Layer 2 of a small transformer language model trained on English Wikipedia (8 layers, counted from 0, width 96).
In attention head 1, each number of a token's query is one row of weights dot the token's vector x plus its bias. The head spreads its attention over the tokens so far by the softmax of query dot key.

Query weights of the head. A number n stands for (n - 500) times 0.00058.
q0 (bias -0.159): 351 608 310 342 463 540 488 624 583 300 454 464 217 712 460 420 287 542 615 854 416 53 578 450 450 659 398 462 443 738 452 619 176 637 518 391 314 493 439 311 587 464 510 679 633 408 479 422 330 480 277 315 312 426 267 584 660 653 554 683 656 456 488 332 626 518 334 446 425 649 782 502 386 374 401 730 596 503 361 741 756 400 393 644 437 409 680 476 413 630 299 449 506 235 479 429
q1 (bias 0.009): 533 691 591 458 523 502 612 468 746 596 355 506 403 733 449 853 494 417 536 246 575 506 760 702 406 301 723 419 399 529 354 409 521 519 591 437 593 671 371 482 447 573 62 467 611 418 534 320 276 751 628 492 818 510 424 414 561 714 403 514 273 650 492 566 344 459 628 356 543 452 521 398 724 748 393 577 366 365 375 502 467 610 440 724 460 405 573 310 390 896 400 502 565 500 161 275
q2 (bias 0.151): 677 518 616 664 669 601 377 400 538 372 345 499 606 423 554 741 426 453 500 292 593 629 242 448 410 349 533 335 648 436 526 328 957 652 648 369 485 419 611 594 340 286 363 265 449 571 532 436 485 773 655 419 636 540 571 401 432 373 474 277 431 533 516 570 519 570 716 650 602 345 218 517 634 602 508 400 560 566 495 306 278 620 430 632 535 682 569 506 455 606 596 581 533 609 468 522
q3 (bias 0.056): 334 637 372 599 445 362 589 661 752 561 564 472 600 726 565 772 550 669 472 641 800 361 375 584 380 156 555 335 403 374 736 683 502 459 769 417 297 344 467 682 623 443 438 522 235 723 444 478 620 349 217 854 562 487 525 288 464 682 335 681 402 737 743 433 430 391 471 321 498 407 572 347 645 508 757 375 466 632 450 444 547 537 627 550 472 599 643 583 511 641 393 416 606 585 279 424
q4 (bias 0.049): 290 424 452 233 574 275 569 426 582 394 264 447 574 740 320 494 505 515 397 585 310 440 635 449 153 688 329 649 552 804 565 564 451 315 498 277 465 190 413 470 447 459 656 497 390 549 783 497 334 599 496 511 352 505 487 488 347 555 637 590 529 446 683 551 631 355 464 577 388 667 337 781 396 427 442 541 573 572 356 689 381 527 747 426 496 304 684 500 475 493 558 535 631 426 772 486
q5 (bias -0.118): 591 729 400 345 240 554 553 561 387 409 829 477 290 495 685 474 484 366 488 399 316 488 416 435 727 719 393 520 667 513 231 517 561 419 418 432 554 717 461 364 617 379 550 634 806 669 442 478 400 433 563 426 574 431 557 597 625 478 596 676 722 461 317 431 426 328 604 318 533 457 660 519 308 492 525 470 314 798 357 783 627 171 426 450 471 356 643 547 676 272 533 531 512 522 540 297
q6 (bias 0.072): 706 664 769 443 342 399 642 679 315 635 315 694 644 468 529 563 610 493 571 219 629 771 466 376 355 735 714 339 646 532 459 786 714 376 525 508 677 600 317 152 402 570 407 383 747 503 329 330 544 532 776 542 517 667 545 465 483 349 399 386 646 309 548 654 495 248 647 602 678 437 394 644 591 549 352 523 577 501 682 494 221 514 439 540 567 752 397 380 670 390 527 389 525 602 324 371
q7 (bias -0.151): 350 458 174 530 549 462 558 412 305 556 641 447 272 451 582 293 444 567 490 477 406 394 696 443 765 449 372 689 586 404 487 565 162 417 391 451 447 406 428 810 647 494 428 679 694 160 467 580 474 424 285 579 475 382 453 796 624 883 564 346 587 508 332 407 530 667 495 435 571 610 476 362 519 361 540 516 451 713 515 443 808 502 418 627 435 431 569 633 515 615 422 452 381 546 397 790
q8 (bias 0.128): 706 407 594 454 638 335 454 583 320 445 617 385 355 531 479 675 539 575 267 286 650 526 589 528 166 620 466 467 754 310 523 410 367 486 476 381 473 424 292 684 562 366 274 239 459 410 404 720 337 532 702 645 641 715 671 570 511 382 466 268 509 428 450 723 457 451 606 618 592 459 413 685 529 693 484 593 404 472 571 478 461 604 351 696 531 416 549 530 252 409 848 326 527 557 559 582
q9 (bias -0.043): 568 671 344 503 617 432 498 582 548 425 497 483 479 716 322 505 553 601 506 484 607 187 609 726 284 636 357 508 705 445 611 425 147 548 460 507 469 319 522 536 629 493 465 621 728 672 515 851 604 307 395 561 215 291 552 642 398 592 552 437 682 438 632 667 438 658 368 269 585 540 303 431 383 395 550 757 670 382 694 619 826 490 467 653 745 215 272 651 398 532 396 322 391 483 684 669
q10 (bias -0.084): 488 782 199 282 388 626 332 641 478 730 737 694 335 573 656 519 298 458 504 588 491 511 395 326 575 626 605 698 610 601 504 796 442 423 622 531 286 642 469 668 279 500 498 609 566 95 296 336 338 411 626 586 790 573 633 687 356 436 674 543 515 498 377 341 475 670 434 331 556 499 888 382 407 567 433 253 109 521 363 360 461 314 441 570 610 617 574 422 673 440 380 437 328 625 638 501
q11 (bias 0.135): 724 356 773 689 243 472 598 353 268 671 430 477 891 141 370 527 557 511 434 401 446 776 303 512 512 222 760 549 515 588 618 597 820 538 501 624 605 507 508 421 423 443 464 499 360 701 454 507 504 564 828 605 772 613 520 282 477 476 436 624 332 478 428 407 483 566 734 557 622 328 190 669 420 550 380 241 457 638 522 365 364 642 646 434 418 461 510 435 502 546 580 539 520 396 371 279
q12 (bias -0.017): 287 599 673 547 628 459 546 430 543 335 546 559 566 576 516 518 449 395 625 406 507 387 560 762 574 514 213 411 497 427 495 470 437 427 394 512 604 294 323 292 622 382 422 472 410 618 684 614 633 404 208 529 286 266 438 356 679 384 665 378 637 516 660 458 419 466 440 276 584 495 177 671 471 387 644 525 589 426 565 863 595 441 533 514 583 450 677 621 391 697 373 555 255 300 658 650
q13 (bias -0.160): 311 742 323 521 483 536 607 560 568 588 509 484 415 674 439 304 470 318 665 633 468 250 629 618 616 617 349 615 289 550 494 566 326 653 469 617 567 604 423 410 579 655 564 578 613 391 549 269 474 429 381 313 392 231 245 582 693 761 581 592 626 617 581 417 449 540 338 507 432 598 769 275 604 338 363 467 563 359 426 772 785 493 371 506 455 609 417 464 567 582 439 553 425 353 552 407
q14 (bias -0.013): 483 597 356 547 226 370 739 569 611 476 681 358 310 742 388 492 475 649 781 571 519 427 412 409 325 590 559 314 758 641 259 572 406 591 388 544 495 726 265 213 545 640 439 405 422 558 602 440 574 474 777 515 662 718 337 504 651 429 606 470 333 260 547 464 586 140 314 448 551 490 806 558 574 615 799 741 255 564 309 500 496 340 361 503 341 405 389 413 632 484 568 691 510 351 283 317
q15 (bias -0.163): 182 681 275 445 457 531 793 483 570 566 446 688 469 619 452 285 481 372 542 569 189 247 554 512 641 490 383 378 547 695 379 612 360 493 548 508 617 502 422 424 602 397 440 609 677 405 696 515 649 390 411 577 346 233 368 691 703 477 626 557 606 629 476 497 353 543 346 364 393 726 732 577 476 271 446 531 769 517 529 706 809 388 510 498 356 420 538 500 541 575 502 637 522 235 733 675
q16 (bias 0.043): 266 359 859 585 699 401 517 431 430 513 508 334 643 555 409 209 389 489 470 397 326 352 276 268 338 312 402 682 397 759 499 648 531 327 573 613 631 144 656 366 599 441 743 370 554 543 724 874 444 255 640 294 556 460 766 662 367 386 567 474 526 596 970 578 621 647 776 517 413 867 329 636 581 429 628 530 499 547 446 675 459 571 285 476 404 626 687 381 415 196 471 552 567 344 610 842
q17 (bias 0.142): 490 267 572 561 573 589 581 300 525 412 429 533 521 489 612 754 534 641 393 359 562 712 288 660 446 381 608 552 389 455 528 640 449 628 613 360 550 438 520 360 511 491 596 547 430 497 516 290 454 600 560 654 497 751 610 273 369 473 346 467 405 357 445 397 693 264 585 655 411 387 459 527 377 529 496 328 325 516 325 418 172 749 780 382 717 702 657 336 487 525 444 373 310 615 430 552
q18 (bias -0.019): 616 307 634 365 627 678 309 536 361 592 569 504 346 363 428 437 179 463 310 488 901 444 857 552 494 599 820 832 862 279 618 630 599 579 659 590 716 684 330 556 499 300 358 329 407 121 381 831 620 528 412 400 242 476 479 459 465 217 454 421 589 411 509 651 310 582 451 686 632 530 600 376 560 458 370 240 544 409 662 296 461 478 367 517 571 565 604 463 482 600 526 267 438 482 455 602
q19 (bias 0.047): 405 365 527 584 709 496 400 530 610 303 501 555 501 549 515 460 667 514 444 519 622 351 340 729 352 665 402 476 693 250 580 390 503 653 515 772 471 203 531 768 515 336 524 560 418 675 624 468 686 274 190 440 158 343 284 390 589 405 470 228 375 538 542 475 410 322 380 579 674 668 436 522 385 242 530 398 725 286 568 419 457 495 578 634 474 463 559 500 258 478 569 563 428 573 649 531
q20 (bias -0.039): 174 252 302 495 431 539 240 442 539 418 429 429 318 559 645 479 385 638 475 536 501 240 864 723 446 537 578 527 281 491 763 462 450 629 484 570 476 466 673 443 570 386 728 647 478 722 666 453 497 694 463 699 532 634 472 395 461 596 652 272 594 320 472 431 226 536 500 313 536 301 592 333 548 537 520 435 477 381 461 536 544 543 549 536 408 314 745 552 436 573 366 271 558 537 342 347
q21 (bias 0.048): 502 599 532 755 255 433 856 570 116 453 386 666 821 276 255 451 542 461 563 443 456 890 306 602 671 407 471 312 433 540 448 583 536 646 714 530 722 601 287 382 638 526 476 284 465 592 362 576 585 352 731 705 624 410 440 282 617 351 295 565 543 303 502 518 559 456 476 448 273 340 410 770 478 365 694 305 680 576 646 743 438 573 391 225 638 588 409 237 432 631 792 603 441 420 518 606
q22 (bias -0.014): 230 505 698 358 449 501 690 698 585 608 327 548 519 538 484 588 553 621 265 592 377 787 364 532 433 507 472 600 294 603 570 641 638 367 527 345 577 755 305 178 559 702 791 711 550 528 564 315 275 451 805 563 655 476 585 166 375 449 193 792 546 620 463 821 509 473 604 478 329 699 505 711 335 550 392 517 636 463 563 713 421 519 727 395 460 356 427 411 545 271 572 467 583 238 481 253
q23 (bias -0.137): 367 473 486 530 540 515 623 550 531 551 700 509 381 440 500 354 476 214 747 553 428 323 638 592 648 490 320 531 707 592 370 493 517 558 347 530 733 530 367 299 438 570 560 646 505 486 598 547 654 307 471 648 363 45 449 613 678 509 462 459 573 711 602 406 212 561 452 353 538 415 577 536 546 323 807 595 503 475 566 694 715 348 558 556 410 470 668 446 744 584 463 574 494 464 385 539
q24 (bias 0.011): 345 225 445 386 247 429 372 620 545 441 449 509 285 678 340 336 160 553 166 629 455 315 570 424 546 835 466 617 516 502 434 487 371 431 558 628 309 573 839 618 588 485 528 323 453 549 465 249 487 386 421 579 332 817 357 487 501 457 537 317 258 488 431 501 460 573 580 903 393 685 715 474 537 518 545 501 428 377 371 563 585 257 578 543 497 359 690 446 323 431 715 394 601 660 452 582
q25 (bias -0.153): 459 474 316 570 483 629 323 466 583 548 578 395 325 755 302 280 253 417 652 533 501 274 656 683 670 574 360 607 446 521 339 287 468 600 208 288 323 625 449 474 479 630 444 581 698 294 503 372 549 340 285 301 538 305 323 477 685 682 623 398 481 455 427 257 421 798 586 523 412 605 514 397 553 546 548 431 636 656 330 621 753 306 435 529 400 333 512 463 430 654 287 463 544 392 348 462
q26 (bias 0.028): 480 688 411 330 751 697 611 515 581 326 487 642 484 481 422 588 519 523 604 233 629 446 525 608 237 624 513 232 744 342 572 443 560 427 780 359 581 552 417 421 650 635 421 337 643 640 428 468 789 580 486 756 297 351 407 339 572 276 336 439 684 435 691 436 549 126 163 335 681 441 294 600 357 390 378 493 644 365 367 656 480 530 386 548 570 592 670 344 665 597 486 425 400 494 642 370
q27 (bias 0.090): 565 210 438 517 529 487 612 519 376 467 495 693 665 426 436 593 376 513 595 307 833 485 626 601 186 672 359 309 953 321 612 251 530 495 650 553 413 583 509 629 469 519 257 514 504 298 482 676 632 456 560 658 280 502 153 521 543 502 280 189 439 421 473 218 524 504 334 618 431 373 130 533 425 370 281 458 843 456 602 420 706 700 647 625 441 587 327 378 338 491 667 341 554 443 572 347
q28 (bias 0.155): 708 350 675 544 299 460 357 495 412 710 516 522 688 410 540 693 457 424 402 423 630 759 393 336 377 274 874 583 838 313 665 583 973 408 602 678 635 467 372 726 564 519 388 324 416 523 575 566 126 638 846 692 730 686 549 534 415 394 606 630 312 537 560 667 428 597 537 505 771 478 559 680 464 786 646 413 148 704 723 389 286 575 545 546 543 608 705 256 637 358 613 410 684 790 119 461
q29 (bias 0.059): 491 548 730 390 570 478 565 307 222 566 560 553 655 165 230 538 615 484 561 400 602 661 457 373 489 241 502 440 324 547 480 514 677 800 561 524 704 238 374 351 562 551 461 511 372 653 447 664 433 302 651 414 611 493 633 400 467 199 511 543 460 498 657 487 542 428 468 462 511 434 648 620 598 541 525 489 536 403 657 432 389 348 635 228 549 668 389 621 461 523 209 639 512 327 669 606
q30 (bias -0.020): 427 402 672 497 270 383 372 506 311 690 454 311 575 636 504 549 260 799 403 494 461 415 652 470 542 658 400 589 339 590 376 610 529 453 67 487 634 582 602 361 507 542 451 646 529 443 557 368 293 323 731 472 812 472 619 826 671 272 359 383 668 338 421 460 518 551 763 619 560 745 529 486 681 734 557 564 418 621 596 565 385 290 364 622 257 620 431 894 676 588 314 308 300 619 386 504
q31 (bias 0.075): 355 541 647 661 628 658 303 555 581 512 645 386 538 475 472 307 738 488 236 730 434 102 592 632 336 457 517 459 330 265 583 373 267 482 504 684 604 378 126 508 213 618 764 406 461 829 339 501 538 617 593 363 366 757 586 261 284 265 571 484 168 521 690 647 529 429 435 635 700 513 428 540 555 556 525 552 459 187 512 495 493 527 504 661 846 356 371 253 596 481 329 286 376 414 477 225

Each question shows a short text with each token's key, already scaled and adjusted for position as the last token sees it. A number n stands for (n - 500) times 0.0025.

Then comes the last token's vector x. A number n stands for (n - 500) times 0.015.

0 " the": 817 433 236 433 554 623 223 811 364 749 553 197 705 793 479 739 618 230 466 558 618 264 322 688 670 858 410 529 161 317 504 527
1 " 17": 838 422 174 447 630 655 149 840 291 753 561 208 763 808 472 818 708 224 454 539 665 314 374 762 676 840 339 414 146 377 466 490
2 "30": 835 389 195 489 567 600 176 821 317 735 542 179 764 825 527 828 683 237 400 567 618 330 349 729 621 837 378 453 93 398 464 498
3 "s": 838 436 208 418 567 623 193 829 380 766 532 177 726 815 515 801 673 203 478 535 607 308 370 722 650 863 383 468 143 370 458 501
4 " for": 830 418 192 433 571 629 198 851 369 755 595 190 767 787 491 807 591 228 490 537 588 277 326 745 637 845 393 481 143 346 558 501
x: 479 472 509 532 516 520 326 474 481 429 470 481 483 514 543 518 515 467 484 518 513 457 494 504 529 554 482 491 452 518 480 475 519 504 435 541 543 460 567 483 510 488 518 521 541 546 528 472 442 530 495 91 490 517 483 494 502 488 515 523 509 462 538 476 466 473 556 481 491 509 298 488 464 571 478 485 535 489 463 474 231 546 560 525 505 519 478 489 443 500 473 442 452 500 486 381
Which token does the last token look at most, and with what share of its attention? 0 " the", with about 50%

0 " the": 817 433 236 433 554 623 223 811 364 749 553 197 705 793 479 739 618 230 466 558 618 264 322 688 670 858 410 529 161 317 504 527
1 " hyp": 876 433 190 466 574 593 222 847 374 774 580 137 733 825 506 830 652 236 502 567 588 288 349 757 667 866 401 460 161 332 556 507
2 "oth": 868 404 189 442 519 620 176 853 365 779 569 153 718 823 531 832 600 193 479 578 619 283 319 754 670 869 378 499 102 364 469 501
3 "es": 843 432 205 398 549 613 183 846 387 756 552 173 719 818 498 840 652 190 499 555 616 303 353 739 635 852 359 462 142 392 467 492
4 "is": 843 407 214 418 557 619 199 829 370 745 554 161 710 818 496 813 666 221 472 541 588 305 347 720 661 859 358 467 128 349 473 485
x: 503 468 471 485 565 482 303 525 472 488 482 484 489 535 534 574 572 474 486 543 473 458 514 534 547 571 473 493 454 499 511 491 514 490 455 508 437 437 539 533 509 498 480 491 525 507 500 470 465 445 492 87 555 523 448 510 465 544 524 466 497 487 502 494 473 470 502 490 516 496 279 517 474 700 467 508 508 513 532 500 318 474 554 499 493 489 480 441 431 504 453 455 490 471 521 403
Which token does the last token look at most, and with what share of its attention? 0 " the", with about 50%

0 " unit": 858 449 196 413 554 626 216 813 346 781 533 158 730 837 485 769 609 219 474 565 657 257 343 697 712 887 402 495 101 316 494 553
1 ".": 820 382 201 432 564 611 241 800 376 744 546 179 714 802 519 779 666 232 451 557 627 316 366 678 701 844 367 467 146 350 559 525
2 "\n\n": 761 430 248 426 510 635 264 778 382 712 506 246 701 803 533 725 622 252 426 539 604 347 336 694 613 839 390 467 193 368 539 502
3 "=": 792 384 241 512 521 600 219 795 378 711 586 197 676 791 486 712 651 283 498 566 596 298 329 633 629 808 365 438 177 391 500 505
4 "=": 789 385 238 509 517 603 215 797 376 706 585 203 674 792 485 715 652 283 498 566 597 297 329 637 628 808 357 434 179 391 497 500
x: 510 470 493 527 554 470 346 540 473 429 503 430 527 527 545 594 494 460 535 496 480 506 495 532 610 516 518 482 532 491 502 449 570 526 427 512 436 522 536 539 481 459 480 490 526 507 556 502 473 489 493 71 525 523 434 506 502 500 535 438 506 486 491 467 386 473 560 500 508 451 274 489 491 528 521 487 520 535 549 512 301 493 510 517 429 479 520 465 378 514 499 503 507 508 442 466
Which token does the last token look at most? 2 "\n\n"

0 " integ": 874 429 179 399 555 637 191 835 345 781 537 147 727 837 481 786 597 193 511 572 662 249 353 718 708 900 392 536 103 340 510 521
1 "ers": 871 422 181 397 565 628 185 847 353 774 519 158 724 847 489 817 660 189 489 562 635 313 365 725 699 897 380 493 118 330 443 497
2 ";": 789 430 232 450 519 618 207 812 374 760 536 189 747 783 478 754 618 228 433 554 625 298 377 703 669 853 360 471 137 350 549 496
3 " that": 831 385 216 483 556 623 206 825 360 719 535 202 719 818 518 798 620 215 469 575 630 304 325 721 656 822 391 478 160 329 527 539
4 " is": 817 437 216 463 530 624 218 829 377 739 571 150 698 833 492 805 578 216 495 579 649 281 353 722 627 849 434 479 135 365 494 501
x: 482 499 525 485 544 509 331 526 470 418 528 510 463 489 510 559 530 480 490 559 466 464 527 486 479 542 493 477 427 529 474 474 524 569 435 491 512 490 555 516 489 443 453 512 458 521 550 458 474 500 502 55 534 515 435 439 470 437 513 502 489 475 509 441 428 491 487 557 474 460 331 524 479 560 493 515 505 566 510 484 265 502 494 524 484 506 513 430 402 500 450 439 510 471 460 459
Which two tokens does the last token look at most, in order? 2 ";", 0 " integ"

0 " as": 818 428 222 427 557 611 209 806 363 766 555 184 725 802 482 753 623 234 487 573 620 261 324 689 688 857 407 497 148 332 532 548
1 " Chief": 852 358 191 482 587 613 182 837 308 755 519 179 746 841 466 794 662 257 474 617 677 332 337 736 692 860 409 484 124 330 504 509
2 " Business": 859 413 200 435 582 594 188 815 343 750 481 196 733 844 498 798 656 250 441 569 617 340 391 739 676 868 392 517 122 328 497 521
3 " Development": 825 395 205 468 577 581 184 810 343 733 504 227 731 814 476 773 660 256 458 560 634 367 395 711 667 847 352 471 148 356 485 513
4 " Officer": 814 393 210 476 555 601 215 795 309 739 523 192 747 824 486 772 642 275 475 600 684 329 348 715 684 842 414 457 118 328 483 510
x: 476 489 535 511 592 513 324 455 489 366 514 429 506 560 508 534 529 491 528 541 486 505 471 528 460 500 477 513 478 471 527 464 549 519 459 538 498 453 508 523 526 428 476 497 530 493 584 482 442 485 498 66 532 485 453 506 522 475 541 482 505 443 448 467 505 457 493 473 464 507 363 531 502 666 473 462 471 543 476 474 306 520 494 557 505 461 477 501 434 459 527 482 472 506 564 409
Which token does the last token look at most? 0 " as"

0 " his": 830 426 225 416 552 633 206 817 364 777 530 185 726 797 505 757 618 207 479 579 634 237 320 701 688 880 408 537 130 322 507 528
1 " engineering": 843 364 211 418 561 606 160 843 337 772 504 174 754 832 487 814 672 234 493 582 630 351 358 741 695 880 378 523 87 350 467 454
2 " career": 824 350 208 444 545 601 162 825 330 748 500 169 717 828 503 788 663 253 462 568 654 335 369 704 706 872 357 479 61 360 418 494
3 ".": 789 352 225 402 557 608 255 779 403 750 529 191 719 770 525 763 682 262 475 573 631 336 373 670 702 829 369 470 162 355 566 490
4 " While": 789 401 221 446 569 596 186 816 396 744 528 201 741 777 541 784 607 233 496 577 592 300 341 735 656 835 386 498 151 353 535 523
x: 492 451 514 482 555 542 357 484 498 429 456 506 480 471 505 527 516 482 530 514 496 471 469 484 531 549 531 470 458 515 457 486 512 514 486 513 546 451 611 485 478 475 464 514 568 472 542 416 449 489 491 70 494 518 475 499 530 463 497 485 501 485 520 449 490 461 539 510 462 485 305 497 471 595 430 485 513 534 506 471 252 504 506 534 500 501 487 448 428 536 460 484 449 495 469 419
Which token does the last token look at most? 3 "."

0 " of": 828 451 220 435 561 618 217 819 379 772 565 184 742 789 505 744 608 236 492 544 628 249 317 700 676 862 414 505 164 331 531 557
1 " Phoenix": 816 377 220 432 574 614 173 816 361 743 498 203 753 807 509 788 691 262 446 569 608 328 351 733 702 847 384 477 136 335 507 532
2 " from": 836 406 201 456 576 650 176 835 375 756 605 177 763 789 537 810 617 224 488 523 627 271 321 749 641 845 397 448 152 356 538 508
3 " 2014": 761 370 252 435 593 588 192 781 360 751 490 245 738 758 458 790 711 252 382 570 614 358 387 683 633 791 348 449 141 417 528 462
4 " to": 849 423 226 452 591 637 185 831 392 734 590 163 775 807 553 830 607 243 512 541 620 298 349 760 659 839 422 462 149 359 546 510
x: 512 483 495 505 491 513 324 489 510 464 479 477 456 516 539 534 553 493 463 513 493 490 503 538 524 588 549 490 416 502 473 526 504 511 450 558 495 446 581 504 521 493 520 523 548 506 538 497 479 500 481 68 506 478 452 482 499 502 577 524 478 474 517 494 473 466 505 522 460 480 290 496 448 561 491 486 521 504 477 502 253 575 508 525 507 555 480 450 455 481 451 471 514 479 478 375
Which token does the last token look at most? 3 " 2014"

0 "$": 851 437 207 440 562 620 200 802 342 758 543 189 713 815 497 757 598 220 480 561 629 249 359 687 695 865 363 483 139 336 516 564
1 "\\": 869 423 171 467 548 638 185 816 330 766 560 164 721 826 489 791 590 208 477 577 605 274 398 735 691 854 352 428 128 348 501 546
2 "ze": 854 373 208 454 534 637 214 847 370 785 514 147 739 810 554 839 626 198 414 564 590 338 331 723 684 863 397 503 90 356 492 471
3 "ta": 862 409 176 457 564 649 180 834 349 733 549 168 734 823 543 843 604 171 412 540 589 313 387 749 635 859 355 446 103 372 439 489
4 "(": 895 467 155 466 536 640 180 831 323 725 577 181 714 835 526 806 559 211 500 567 652 259 408 746 673 869 365 497 132 359 499 489
x: 459 490 492 510 521 480 281 519 552 439 491 437 513 550 533 645 529 489 517 471 495 444 496 487 535 568 482 461 468 487 500 505 533 514 399 466 411 482 528 504 501 546 543 436 513 528 525 498 460 483 513 61 562 473 402 464 501 451 573 525 514 470 524 475 469 461 489 491 528 526 305 499 476 577 477 483 498 448 504 459 365 528 471 504 518 538 474 482 382 478 468 424 523 494 524 428
Which two tokens does the last token look at most, in order? 0 "$", 1 "\\"

0 "ing": 846 438 208 407 559 616 200 824 379 789 531 174 739 805 505 774 614 205 484 565 633 256 328 701 691 879 394 516 133 333 526 548
1 " the": 843 394 213 458 560 641 199 849 342 749 566 177 706 817 482 788 640 208 452 554 618 296 319 721 660 865 409 524 135 309 477 477
2 " federal": 858 392 190 438 545 629 185 855 331 769 534 181 733 839 428 806 660 244 458 568 665 294 354 743 708 869 381 487 110 315 517 491
3 " government": 853 413 195 459 544 619 177 843 319 763 525 177 753 846 452 800 665 246 487 568 704 316 363 741 678 870 385 471 104 330 452 533
4 " for": 828 415 197 429 560 633 200 842 362 762 598 194 771 788 468 801 593 239 507 538 609 276 327 738 640 840 394 473 152 345 553 510
x: 478 477 500 534 509 520 330 475 467 433 477 472 479 512 537 524 519 462 494 517 493 480 484 518 526 534 461 483 442 515 493 490 523 507 445 562 545 454 551 491 501 477 526 530 545 545 522 491 456 548 498 86 479 529 452 500 491 491 508 539 498 465 538 472 461 475 554 481 481 513 296 491 466 566 490 485 519 496 447 482 236 544 562 520 486 498 465 497 437 496 464 447 455 514 479 381
Which token does the last token look at most? 0 "ing"

0 " $": 855 438 185 435 553 631 189 810 339 753 560 180 727 808 502 767 591 232 508 557 653 242 362 716 713 877 368 484 135 349 524 545
1 "p": 894 424 156 396 569 634 188 858 364 791 541 152 727 838 537 833 624 180 465 561 610 277 362 734 671 882 371 494 100 365 479 484
2 "$": 882 409 179 495 568 609 162 831 316 737 541 181 712 844 504 815 609 228 461 548 631 287 390 711 687 860 332 437 110 342 487 520
3 ".": 839 368 187 426 562 617 235 807 380 730 553 185 704 804 523 792 640 230 461 555 616 315 376 688 694 837 340 449 155 356 566 513
4 "\n\n": 774 426 241 421 506 634 254 783 383 703 505 257 697 804 531 729 607 249 437 536 600 341 339 703 613 841 368 464 203 378 556 498
x: 493 506 509 477 575 490 340 526 497 427 464 496 440 513 528 655 542 434 492 499 496 476 520 526 469 497 492 470 494 498 544 494 560 500 451 477 437 475 548 520 508 420 477 490 507 482 533 480 472 576 478 87 547 506 479 482 503 477 546 500 527 472 529 493 432 480 536 495 526 456 295 510 471 509 448 489 512 501 491 490 282 507 506 536 478 499 518 507 368 508 455 485 483 545 468 460
Which token does the last token look at most? 4 "\n\n"

0 "ium": 840 446 218 430 553 620 200 820 349 759 551 177 727 808 496 772 619 232 452 550 640 271 321 702 701 874 378 497 123 318 498 545
1 " Prize": 842 423 196 425 550 604 199 825 347 774 499 168 740 828 487 800 626 246 442 572 648 313 375 715 744 882 393 522 63 325 512 507
2 " Pro": 826 410 170 443 576 596 192 820 352 738 556 203 737 803 501 787 611 255 440 539 588 313 396 736 699 849 319 468 124 349 559 497
3 "ble": 852 397 194 430 527 612 189 861 334 788 542 183 734 811 488 831 582 244 436 583 607 306 334 721 695 882 352 533 73 344 501 464
4 "ms": 832 430 208 427 542 586 218 803 377 764 531 182 710 810 536 796 651 220 438 563 602 339 370 700 667 859 387 497 128 362 463 492
x: 476 499 500 496 588 482 330 488 470 429 455 447 470 504 504 558 532 487 494 503 467 447 503 546 518 573 463 524 483 475 486 478 531 503 469 504 476 447 514 525 487 471 474 498 482 516 523 464 445 474 496 82 562 505 466 521 461 525 516 467 523 516 476 429 462 484 511 523 503 531 337 525 498 733 458 494 500 519 522 502 321 516 528 513 505 472 517 434 422 480 464 435 436 514 547 430
Which two tokens does the last token look at most, in order? 0 "ium", 1 " Prize"

0 " within": 822 438 223 432 540 628 218 809 370 774 581 178 736 786 496 754 595 238 483 546 632 254 319 699 675 870 402 491 153 335 537 554
1 " a": 853 398 226 462 536 655 234 843 366 774 584 152 691 824 491 815 650 222 475 548 616 287 331 705 652 846 438 486 126 343 495 461
2 " few": 834 413 230 436 552 628 227 839 363 782 577 178 745 774 471 798 604 272 503 590 631 283 311 705 686 854 426 506 134 325 507 505
3 " years": 800 408 232 430 607 582 201 787 374 732 523 212 702 777 492 780 677 250 456 549 646 328 397 700 673 822 377 463 143 407 479 554
4 ",": 791 456 227 466 520 646 219 820 396 743 559 194 720 778 498 770 630 247 499 546 643 317 388 728 649 839 400 460 198 329 467 528
x: 498 503 509 478 543 448 357 489 482 467 450 464 505 511 514 560 532 490 534 522 487 526 486 510 459 549 481 429 451 541 488 505 542 523 431 467 456 423 555 515 492 492 463 511 493 501 539 487 466 515 492 71 533 517 402 460 501 530 457 479 509 515 527 463 528 497 501 517 452 527 277 519 496 520 462 523 516 523 484 499 235 504 510 503 466 529 446 473 437 503 454 500 476 489 503 440
Which token does the last token look at most, and with what share of its attention? 3 " years", with about 50%